Layer 3 of a small transformer language model trained on English Wikipedia (8 layers, counted from 0, width 128).
A neuron's activation on a vector x is GELU(weights . x), where the dot is the dot product.

Input weights of the MLP neurons that the questions are about. A number n stands for (n - 128) times 0.0036.
n18: 104, 167, 165, 169, 91, 127, 169, 206, 143, 172, 107, 116, 72, 129, 71, 178, 140, 119, 115, 135, 139, 68, 170, 145, 103, 127, 127, 93, 82, 122, 137, 127, 139, 108, 187, 66, 137, 167, 141, 102, 135, 88, 186, 108, 119, 137, 145, 111, 106, 153, 151, 153, 156, 130, 151, 133, 102, 95, 107, 160, 94, 105, 48, 157, 170, 111, 138, 151, 110, 144, 121, 122, 167, 124, 131, 133, 146, 77, 98, 164, 104, 161, 146, 143, 114, 137, 99, 179, 88, 168, 67, 141, 88, 128, 47, 164, 133, 95, 102, 113, 83, 113, 66, 102, 126, 152, 65, 168, 147, 187, 127, 111, 194, 149, 177, 136, 129, 158, 115, 132, 154, 113, 119, 154, 133, 170, 150, 78
n125: 127, 67, 150, 128, 121, 143, 165, 112, 140, 97, 158, 155, 123, 148, 86, 119, 146, 90, 159, 148, 146, 212, 71, 121, 124, 142, 106, 108, 117, 162, 108, 75, 145, 100, 86, 177, 85, 109, 149, 151, 70, 124, 138, 154, 106, 156, 127, 97, 165, 42, 159, 102, 137, 133, 151, 160, 168, 181, 133, 201, 124, 57, 107, 126, 164, 91, 142, 105, 115, 167, 123, 90, 112, 196, 121, 138, 134, 150, 112, 116, 127, 122, 134, 58, 124, 91, 54, 110, 146, 89, 125, 134, 135, 103, 146, 148, 118, 111, 102, 139, 117, 120, 124, 134, 80, 149, 93, 93, 174, 151, 98, 203, 187, 114, 138, 139, 164, 122, 130, 150, 178, 123, 152, 118, 191, 141, 100, 130
n179: 136, 61, 159, 141, 78, 93, 147, 130, 158, 121, 125, 79, 77, 137, 129, 99, 128, 107, 105, 103, 133, 90, 121, 121, 179, 189, 106, 151, 178, 146, 64, 167, 128, 117, 110, 165, 150, 152, 93, 127, 98, 166, 103, 70, 87, 133, 133, 136, 84, 150, 148, 214, 85, 135, 84, 129, 178, 139, 156, 130, 111, 114, 149, 118, 188, 192, 142, 154, 161, 133, 160, 149, 117, 127, 147, 113, 58, 97, 126, 166, 141, 126, 82, 139, 141, 98, 106, 160, 189, 115, 86, 201, 138, 90, 138, 99, 155, 143, 171, 162, 197, 108, 153, 160, 108, 200, 174, 137, 133, 88, 179, 108, 146, 138, 80, 98, 135, 118, 83, 93, 6, 133, 146, 81, 106, 91, 88, 112
n220: 122, 98, 161, 128, 135, 148, 151, 136, 146, 107, 148, 135, 98, 186, 119, 97, 107, 196, 126, 126, 110, 149, 154, 71, 140, 148, 114, 102, 175, 120, 65, 121, 124, 159, 168, 112, 134, 152, 153, 144, 122, 175, 208, 164, 100, 79, 154, 111, 79, 168, 120, 131, 117, 192, 116, 85, 115, 139, 117, 94, 103, 143, 132, 148, 142, 133, 148, 81, 150, 66, 103, 100, 107, 117, 140, 106, 116, 98, 131, 103, 117, 70, 164, 131, 108, 149, 165, 150, 175, 161, 163, 116, 127, 90, 161, 120, 125, 154, 155, 153, 128, 133, 127, 146, 128, 109, 135, 184, 136, 114, 118, 120, 79, 114, 120, 144, 215, 78, 87, 85, 120, 92, 121, 130, 89, 78, 107, 136
n244: 115, 124, 116, 73, 115, 145, 100, 156, 183, 102, 170, 114, 107, 175, 169, 117, 87, 142, 100, 131, 161, 131, 143, 133, 157, 139, 115, 104, 158, 162, 166, 87, 143, 97, 188, 159, 86, 132, 136, 103, 153, 124, 145, 181, 162, 132, 76, 92, 123, 101, 105, 111, 85, 162, 122, 120, 102, 120, 118, 132, 84, 169, 144, 189, 133, 95, 160, 149, 144, 135, 104, 109, 169, 72, 101, 157, 158, 125, 130, 169, 149, 94, 139, 80, 155, 152, 91, 161, 149, 133, 80, 131, 129, 105, 143, 184, 95, 168, 94, 78, 127, 84, 53, 170, 137, 110, 131, 149, 131, 122, 110, 113, 111, 173, 97, 161, 150, 136, 145, 118, 109, 118, 131, 93, 97, 88, 127, 175
n257: 106, 97, 112, 119, 126, 123, 144, 154, 149, 154, 123, 182, 99, 143, 199, 118, 60, 120, 166, 108, 98, 159, 75, 84, 102, 113, 142, 108, 63, 154, 118, 174, 100, 158, 136, 133, 144, 99, 145, 130, 98, 87, 132, 95, 133, 83, 176, 111, 56, 49, 67, 125, 141, 109, 156, 140, 141, 72, 89, 145, 166, 189, 20, 98, 118, 150, 145, 119, 118, 95, 114, 209, 137, 175, 155, 172, 148, 142, 143, 145, 133, 88, 107, 106, 153, 133, 176, 110, 198, 192, 130, 112, 63, 171, 125, 116, 147, 113, 128, 128, 119, 151, 149, 95, 138, 116, 141, 159, 125, 99, 178, 142, 158, 174, 118, 185, 162, 133, 106, 96, 160, 96, 124, 116, 141, 145, 133, 178
n291: 122, 157, 145, 100, 144, 129, 158, 105, 94, 114, 120, 172, 81, 98, 157, 50, 147, 183, 164, 133, 107, 182, 122, 126, 154, 44, 118, 131, 32, 197, 93, 99, 123, 151, 83, 124, 210, 124, 125, 95, 148, 130, 142, 102, 204, 88, 142, 137, 125, 107, 160, 120, 86, 125, 123, 87, 101, 116, 94, 139, 118, 120, 124, 120, 86, 168, 153, 188, 126, 147, 136, 130, 106, 120, 122, 133, 194, 188, 99, 113, 193, 149, 192, 121, 123, 130, 66, 120, 166, 155, 64, 70, 119, 176, 97, 118, 142, 121, 110, 188, 139, 157, 185, 135, 103, 183, 156, 126, 94, 136, 174, 120, 92, 166, 108, 143, 110, 58, 151, 166, 113, 120, 165, 113, 103, 145, 37, 154

Each question shows a token from some text and the vector x that enters the MLP there. A number n stands for (n - 128) times 0.034.

"\n\n": 73, 118, 78, 118, 127, 107, 159, 102, 128, 131, 178, 131, 169, 132, 142, 128, 117, 134, 130, 129, 117, 155, 183, 132, 123, 107, 168, 127, 167, 91, 124, 111, 116, 93, 152, 105, 191, 196, 138, 128, 27, 143, 121, 102, 134, 143, 160, 140, 92, 143, 103, 96, 149, 109, 147, 104, 132, 139, 60, 178, 118, 127, 190, 123, 111, 98, 109, 116, 174, 134, 88, 127, 165, 203, 119, 140, 111, 160, 152, 129, 108, 155, 139, 145, 161, 146, 110, 106, 91, 136, 75, 140, 84, 134, 97, 112, 92, 165, 174, 133, 117, 108, 150, 99, 111, 81, 103, 148, 124, 129, 91, 139, 114, 122, 131, 160, 140, 153, 97, 139, 94, 204, 130, 130, 103, 121, 116, 157
Which neuron fires most, and how strongly? n220, at about 0.27

" V": 92, 110, 67, 129, 107, 80, 118, 117, 193, 95, 154, 124, 135, 89, 137, 119, 153, 147, 94, 97, 131, 168, 163, 94, 143, 123, 112, 141, 140, 81, 154, 153, 81, 115, 83, 137, 165, 157, 161, 88, 115, 110, 113, 133, 123, 196, 135, 97, 109, 130, 155, 115, 179, 113, 205, 135, 178, 135, 134, 106, 141, 132, 149, 87, 142, 112, 122, 130, 188, 136, 97, 108, 137, 192, 119, 153, 80, 130, 118, 81, 119, 132, 154, 149, 167, 102, 156, 112, 86, 139, 71, 152, 107, 135, 97, 115, 149, 156, 76, 119, 119, 163, 137, 126, 154, 135, 74, 141, 135, 158, 108, 128, 136, 137, 144, 133, 128, 171, 155, 185, 111, 142, 92, 98, 77, 125, 92, 172
Which of these neurons fires most? n125

"i": 81, 134, 80, 166, 114, 115, 76, 106, 147, 114, 158, 144, 186, 126, 185, 142, 91, 116, 94, 117, 130, 158, 162, 118, 95, 136, 119, 146, 92, 63, 102, 123, 129, 101, 122, 158, 147, 139, 158, 83, 52, 160, 146, 114, 115, 167, 128, 103, 113, 132, 141, 92, 123, 59, 218, 109, 155, 111, 123, 107, 119, 150, 147, 88, 162, 133, 140, 130, 178, 135, 148, 154, 159, 141, 128, 142, 136, 163, 124, 110, 162, 92, 145, 124, 134, 85, 165, 141, 148, 117, 71, 142, 94, 129, 101, 141, 145, 163, 137, 144, 116, 133, 145, 123, 211, 100, 79, 126, 144, 127, 88, 156, 107, 145, 114, 103, 117, 174, 159, 180, 114, 109, 123, 131, 109, 121, 77, 144
Which neuron fires most, and how strongly? n257, at about 1.6

"ath": 53, 127, 118, 151, 190, 104, 111, 105, 138, 130, 145, 145, 148, 96, 125, 118, 108, 129, 121, 168, 148, 189, 192, 108, 113, 135, 79, 136, 145, 48, 118, 135, 88, 166, 93, 106, 139, 115, 166, 101, 72, 175, 156, 109, 110, 180, 116, 122, 129, 153, 152, 163, 141, 141, 181, 122, 184, 121, 105, 112, 168, 126, 150, 117, 114, 92, 117, 138, 168, 183, 126, 113, 148, 165, 116, 144, 121, 129, 151, 91, 139, 101, 135, 114, 131, 157, 131, 118, 131, 114, 31, 134, 77, 181, 92, 102, 81, 146, 134, 142, 131, 182, 102, 119, 190, 112, 80, 120, 124, 147, 90, 112, 136, 125, 124, 122, 156, 150, 115, 141, 113, 117, 93, 128, 133, 126, 111, 128
Which three neurons fire most, strongest first? n125, n18, n220

"uk": 106, 136, 81, 158, 133, 102, 108, 100, 132, 114, 178, 153, 166, 132, 169, 99, 117, 107, 87, 103, 115, 160, 187, 138, 107, 122, 114, 138, 115, 51, 105, 139, 124, 142, 78, 129, 136, 162, 188, 96, 69, 137, 113, 122, 101, 215, 87, 117, 120, 130, 136, 127, 128, 77, 196, 114, 185, 106, 97, 124, 144, 140, 117, 71, 169, 117, 152, 115, 204, 170, 131, 110, 159, 153, 101, 141, 124, 118, 175, 97, 139, 95, 140, 155, 123, 119, 173, 129, 125, 133, 71, 133, 86, 134, 91, 120, 117, 162, 116, 138, 140, 163, 152, 107, 169, 119, 67, 143, 144, 134, 98, 165, 129, 139, 109, 129, 125, 141, 156, 160, 83, 138, 126, 124, 115, 117, 110, 144
Which of these neurons fires most? n257

".": 108, 157, 85, 155, 147, 114, 111, 101, 140, 103, 205, 149, 135, 72, 157, 109, 151, 133, 56, 131, 119, 170, 170, 147, 114, 124, 169, 196, 171, 72, 141, 136, 155, 100, 156, 126, 184, 170, 120, 118, 84, 147, 88, 117, 110, 187, 127, 130, 115, 121, 118, 106, 143, 116, 168, 103, 133, 107, 94, 132, 91, 110, 181, 110, 127, 133, 120, 129, 173, 93, 124, 110, 149, 143, 140, 108, 120, 147, 140, 106, 132, 99, 168, 128, 122, 125, 149, 82, 122, 112, 94, 123, 59, 148, 73, 101, 133, 165, 123, 135, 101, 141, 161, 130, 186, 120, 89, 113, 146, 161, 99, 106, 150, 125, 146, 124, 147, 158, 128, 181, 120, 122, 103, 111, 61, 151, 78, 157
Which of these neurons fires most? n291

",": 90, 116, 72, 139, 170, 73, 73, 109, 170, 131, 205, 129, 157, 144, 154, 105, 155, 124, 92, 136, 124, 170, 155, 139, 130, 153, 157, 124, 153, 87, 153, 137, 105, 131, 179, 123, 169, 173, 160, 108, 64, 150, 100, 99, 119, 203, 149, 139, 81, 147, 116, 127, 148, 132, 218, 121, 172, 151, 140, 109, 106, 150, 164, 130, 145, 112, 130, 107, 178, 100, 97, 146, 126, 149, 140, 107, 111, 134, 146, 96, 113, 127, 161, 130, 156, 82, 116, 101, 110, 115, 90, 116, 101, 115, 86, 80, 112, 129, 137, 149, 77, 133, 151, 145, 163, 97, 104, 128, 86, 154, 146, 142, 131, 132, 115, 114, 132, 138, 131, 145, 84, 99, 157, 110, 113, 113, 54, 133
Which of these neurons fires most? n179

" population": 125, 164, 71, 128, 137, 116, 110, 121, 154, 168, 176, 162, 153, 139, 140, 107, 162, 136, 77, 99, 115, 125, 161, 138, 92, 129, 106, 174, 129, 50, 120, 122, 94, 158, 113, 129, 167, 140, 136, 101, 59, 130, 144, 149, 131, 144, 111, 114, 141, 206, 138, 109, 145, 112, 171, 126, 155, 114, 92, 61, 65, 160, 171, 131, 161, 75, 166, 117, 176, 106, 142, 127, 183, 151, 102, 79, 126, 95, 150, 81, 132, 121, 154, 154, 124, 148, 132, 136, 82, 127, 62, 117, 101, 128, 103, 117, 122, 136, 145, 112, 146, 134, 181, 95, 128, 122, 61, 162, 103, 129, 93, 124, 132, 134, 137, 119, 139, 174, 125, 183, 122, 154, 138, 137, 110, 148, 118, 127
The two highest activations, in order: n18, n220

" pl": 130, 153, 113, 138, 132, 46, 112, 101, 163, 128, 134, 113, 107, 77, 154, 82, 168, 152, 88, 129, 105, 206, 156, 148, 89, 167, 101, 138, 155, 64, 109, 131, 44, 161, 167, 157, 168, 166, 157, 114, 50, 133, 106, 142, 143, 189, 127, 96, 124, 132, 165, 123, 140, 119, 194, 137, 173, 133, 86, 97, 138, 125, 150, 119, 170, 67, 136, 94, 176, 144, 107, 110, 162, 166, 142, 141, 137, 123, 129, 140, 141, 135, 132, 158, 118, 112, 135, 128, 112, 117, 104, 130, 130, 130, 91, 125, 154, 134, 123, 98, 125, 152, 129, 119, 134, 103, 110, 116, 116, 103, 112, 144, 74, 143, 120, 147, 154, 131, 156, 174, 131, 94, 70, 135, 101, 126, 96, 159
Which three neurons fire most, strongest first? n220, n125, n244

"ig": 66, 120, 133, 156, 111, 78, 115, 72, 205, 103, 161, 158, 143, 70, 124, 122, 129, 131, 113, 132, 123, 127, 187, 161, 104, 166, 113, 120, 138, 69, 130, 172, 91, 131, 108, 124, 160, 119, 175, 115, 75, 139, 134, 99, 98, 205, 117, 144, 126, 137, 121, 127, 102, 81, 191, 94, 159, 90, 106, 121, 143, 142, 156, 125, 168, 104, 157, 97, 177, 161, 139, 115, 126, 144, 92, 148, 136, 161, 136, 102, 101, 101, 147, 94, 119, 124, 152, 91, 130, 121, 97, 104, 90, 138, 88, 133, 127, 151, 117, 99, 161, 162, 115, 100, 173, 100, 101, 146, 158, 173, 121, 147, 99, 144, 102, 116, 141, 172, 120, 179, 114, 111, 107, 173, 147, 119, 107, 179
Which three neurons fire most, strongest first? n257, n125, n18

" out": 86, 95, 47, 118, 140, 80, 121, 109, 155, 136, 149, 160, 135, 110, 137, 115, 132, 158, 105, 155, 81, 190, 124, 119, 133, 146, 108, 164, 127, 86, 174, 153, 126, 153, 118, 160, 189, 136, 159, 126, 114, 144, 82, 110, 148, 179, 145, 136, 158, 132, 141, 123, 89, 141, 156, 169, 161, 128, 68, 123, 110, 140, 174, 160, 129, 58, 132, 93, 168, 103, 144, 120, 109, 168, 144, 100, 127, 109, 130, 102, 120, 120, 115, 146, 161, 157, 134, 88, 114, 117, 48, 78, 84, 116, 77, 130, 129, 157, 119, 92, 111, 157, 146, 95, 176, 150, 80, 191, 154, 124, 97, 145, 100, 159, 160, 127, 127, 133, 130, 163, 93, 160, 117, 130, 103, 117, 141, 120
Which three neurons fire most, strongest first? n291, n244, n257

" is": 137, 100, 72, 135, 140, 94, 110, 127, 135, 100, 178, 156, 139, 114, 162, 122, 161, 122, 79, 99, 139, 201, 169, 145, 102, 128, 142, 136, 132, 63, 155, 125, 89, 142, 107, 121, 154, 212, 140, 103, 64, 156, 146, 134, 142, 202, 134, 121, 131, 159, 111, 112, 98, 103, 169, 167, 168, 134, 77, 148, 106, 173, 150, 138, 135, 86, 146, 101, 155, 103, 120, 135, 149, 164, 123, 91, 126, 98, 126, 105, 149, 128, 125, 146, 149, 150, 139, 92, 98, 98, 95, 99, 83, 165, 112, 88, 114, 152, 92, 159, 104, 173, 150, 149, 154, 82, 106, 142, 128, 135, 185, 156, 138, 93, 120, 125, 133, 140, 112, 146, 136, 128, 91, 88, 72, 105, 104, 163
The two highest activations, in order: n257, n220

"amb": 63, 132, 101, 166, 168, 95, 95, 104, 149, 160, 155, 157, 121, 122, 137, 131, 83, 140, 125, 116, 158, 163, 147, 151, 121, 138, 124, 155, 133, 34, 115, 143, 86, 120, 104, 87, 157, 149, 152, 123, 81, 136, 133, 108, 105, 208, 116, 137, 118, 117, 126, 132, 105, 90, 185, 125, 137, 115, 100, 149, 135, 106, 182, 97, 150, 106, 120, 143, 174, 143, 132, 91, 164, 167, 77, 148, 107, 131, 134, 62, 115, 152, 123, 144, 111, 115, 155, 131, 142, 100, 93, 88, 86, 158, 69, 100, 86, 150, 126, 121, 124, 182, 153, 98, 182, 156, 77, 131, 160, 152, 120, 133, 119, 138, 106, 161, 155, 153, 175, 187, 125, 121, 110, 130, 113, 145, 102, 133
Which three neurons fire most, strongest first? n18, n125, n291

" Pr": 96, 130, 136, 81, 117, 83, 122, 134, 146, 134, 151, 135, 140, 62, 153, 156, 143, 158, 88, 162, 152, 168, 163, 126, 116, 138, 99, 101, 158, 67, 168, 149, 100, 107, 105, 146, 202, 133, 172, 96, 63, 139, 108, 151, 120, 165, 112, 120, 114, 100, 127, 140, 140, 142, 158, 111, 185, 161, 152, 118, 121, 130, 153, 110, 132, 60, 144, 126, 176, 145, 104, 161, 98, 156, 103, 143, 97, 120, 130, 91, 117, 143, 139, 139, 136, 69, 100, 101, 81, 126, 87, 134, 74, 161, 96, 124, 91, 154, 135, 89, 113, 169, 180, 109, 173, 169, 94, 171, 127, 124, 81, 137, 117, 141, 143, 151, 131, 165, 149, 163, 151, 100, 85, 115, 100, 133, 108, 167
Which of these neurons fires most? n125

"c": 72, 79, 105, 144, 116, 94, 108, 114, 172, 167, 191, 138, 171, 80, 107, 115, 147, 114, 105, 149, 99, 199, 148, 133, 137, 161, 132, 144, 177, 39, 84, 141, 107, 160, 97, 144, 116, 161, 156, 86, 85, 136, 150, 101, 131, 170, 162, 103, 156, 111, 129, 140, 168, 105, 153, 102, 187, 110, 124, 142, 107, 114, 148, 122, 147, 116, 136, 102, 152, 146, 122, 150, 151, 172, 150, 163, 176, 177, 142, 83, 126, 130, 153, 118, 168, 98, 145, 133, 115, 135, 102, 109, 86, 150, 159, 136, 100, 160, 129, 110, 115, 130, 75, 123, 167, 105, 94, 111, 169, 137, 77, 95, 104, 119, 87, 123, 156, 137, 122, 152, 114, 99, 118, 125, 86, 119, 77, 135
Which neuron fires most, and how strongly? n125, at about 2.1

"K": 74, 134, 77, 143, 99, 70, 127, 100, 160, 116, 159, 122, 148, 79, 182, 132, 151, 143, 89, 102, 127, 172, 182, 122, 108, 114, 127, 119, 135, 49, 136, 140, 135, 113, 77, 120, 161, 117, 131, 123, 83, 171, 95, 128, 118, 184, 119, 159, 88, 132, 129, 110, 150, 100, 198, 128, 152, 137, 116, 146, 132, 112, 161, 79, 148, 102, 150, 160, 210, 152, 137, 96, 135, 181, 134, 117, 85, 157, 182, 105, 116, 110, 133, 169, 113, 110, 152, 103, 98, 141, 71, 150, 99, 162, 109, 121, 129, 146, 61, 113, 130, 164, 138, 130, 174, 117, 98, 157, 128, 117, 108, 111, 126, 107, 140, 138, 155, 184, 123, 163, 88, 129, 111, 124, 135, 140, 113, 137
Which of these neurons fires most? n179

" against": 113, 98, 82, 108, 126, 102, 110, 98, 131, 92, 162, 148, 144, 99, 157, 128, 173, 137, 102, 125, 117, 167, 165, 148, 104, 132, 155, 147, 120, 66, 131, 124, 152, 134, 128, 143, 182, 128, 182, 109, 58, 149, 85, 123, 119, 166, 126, 154, 97, 173, 160, 78, 112, 141, 199, 166, 127, 131, 115, 149, 93, 152, 167, 141, 123, 78, 129, 114, 177, 81, 121, 143, 159, 182, 179, 96, 117, 143, 159, 94, 141, 108, 140, 165, 165, 85, 141, 95, 114, 125, 68, 120, 93, 137, 82, 118, 133, 156, 130, 133, 106, 145, 145, 126, 161, 115, 56, 153, 117, 142, 141, 166, 115, 142, 129, 141, 148, 119, 85, 150, 108, 119, 90, 165, 70, 118, 81, 134
Which three neurons fire most, strongest first? n220, n291, n257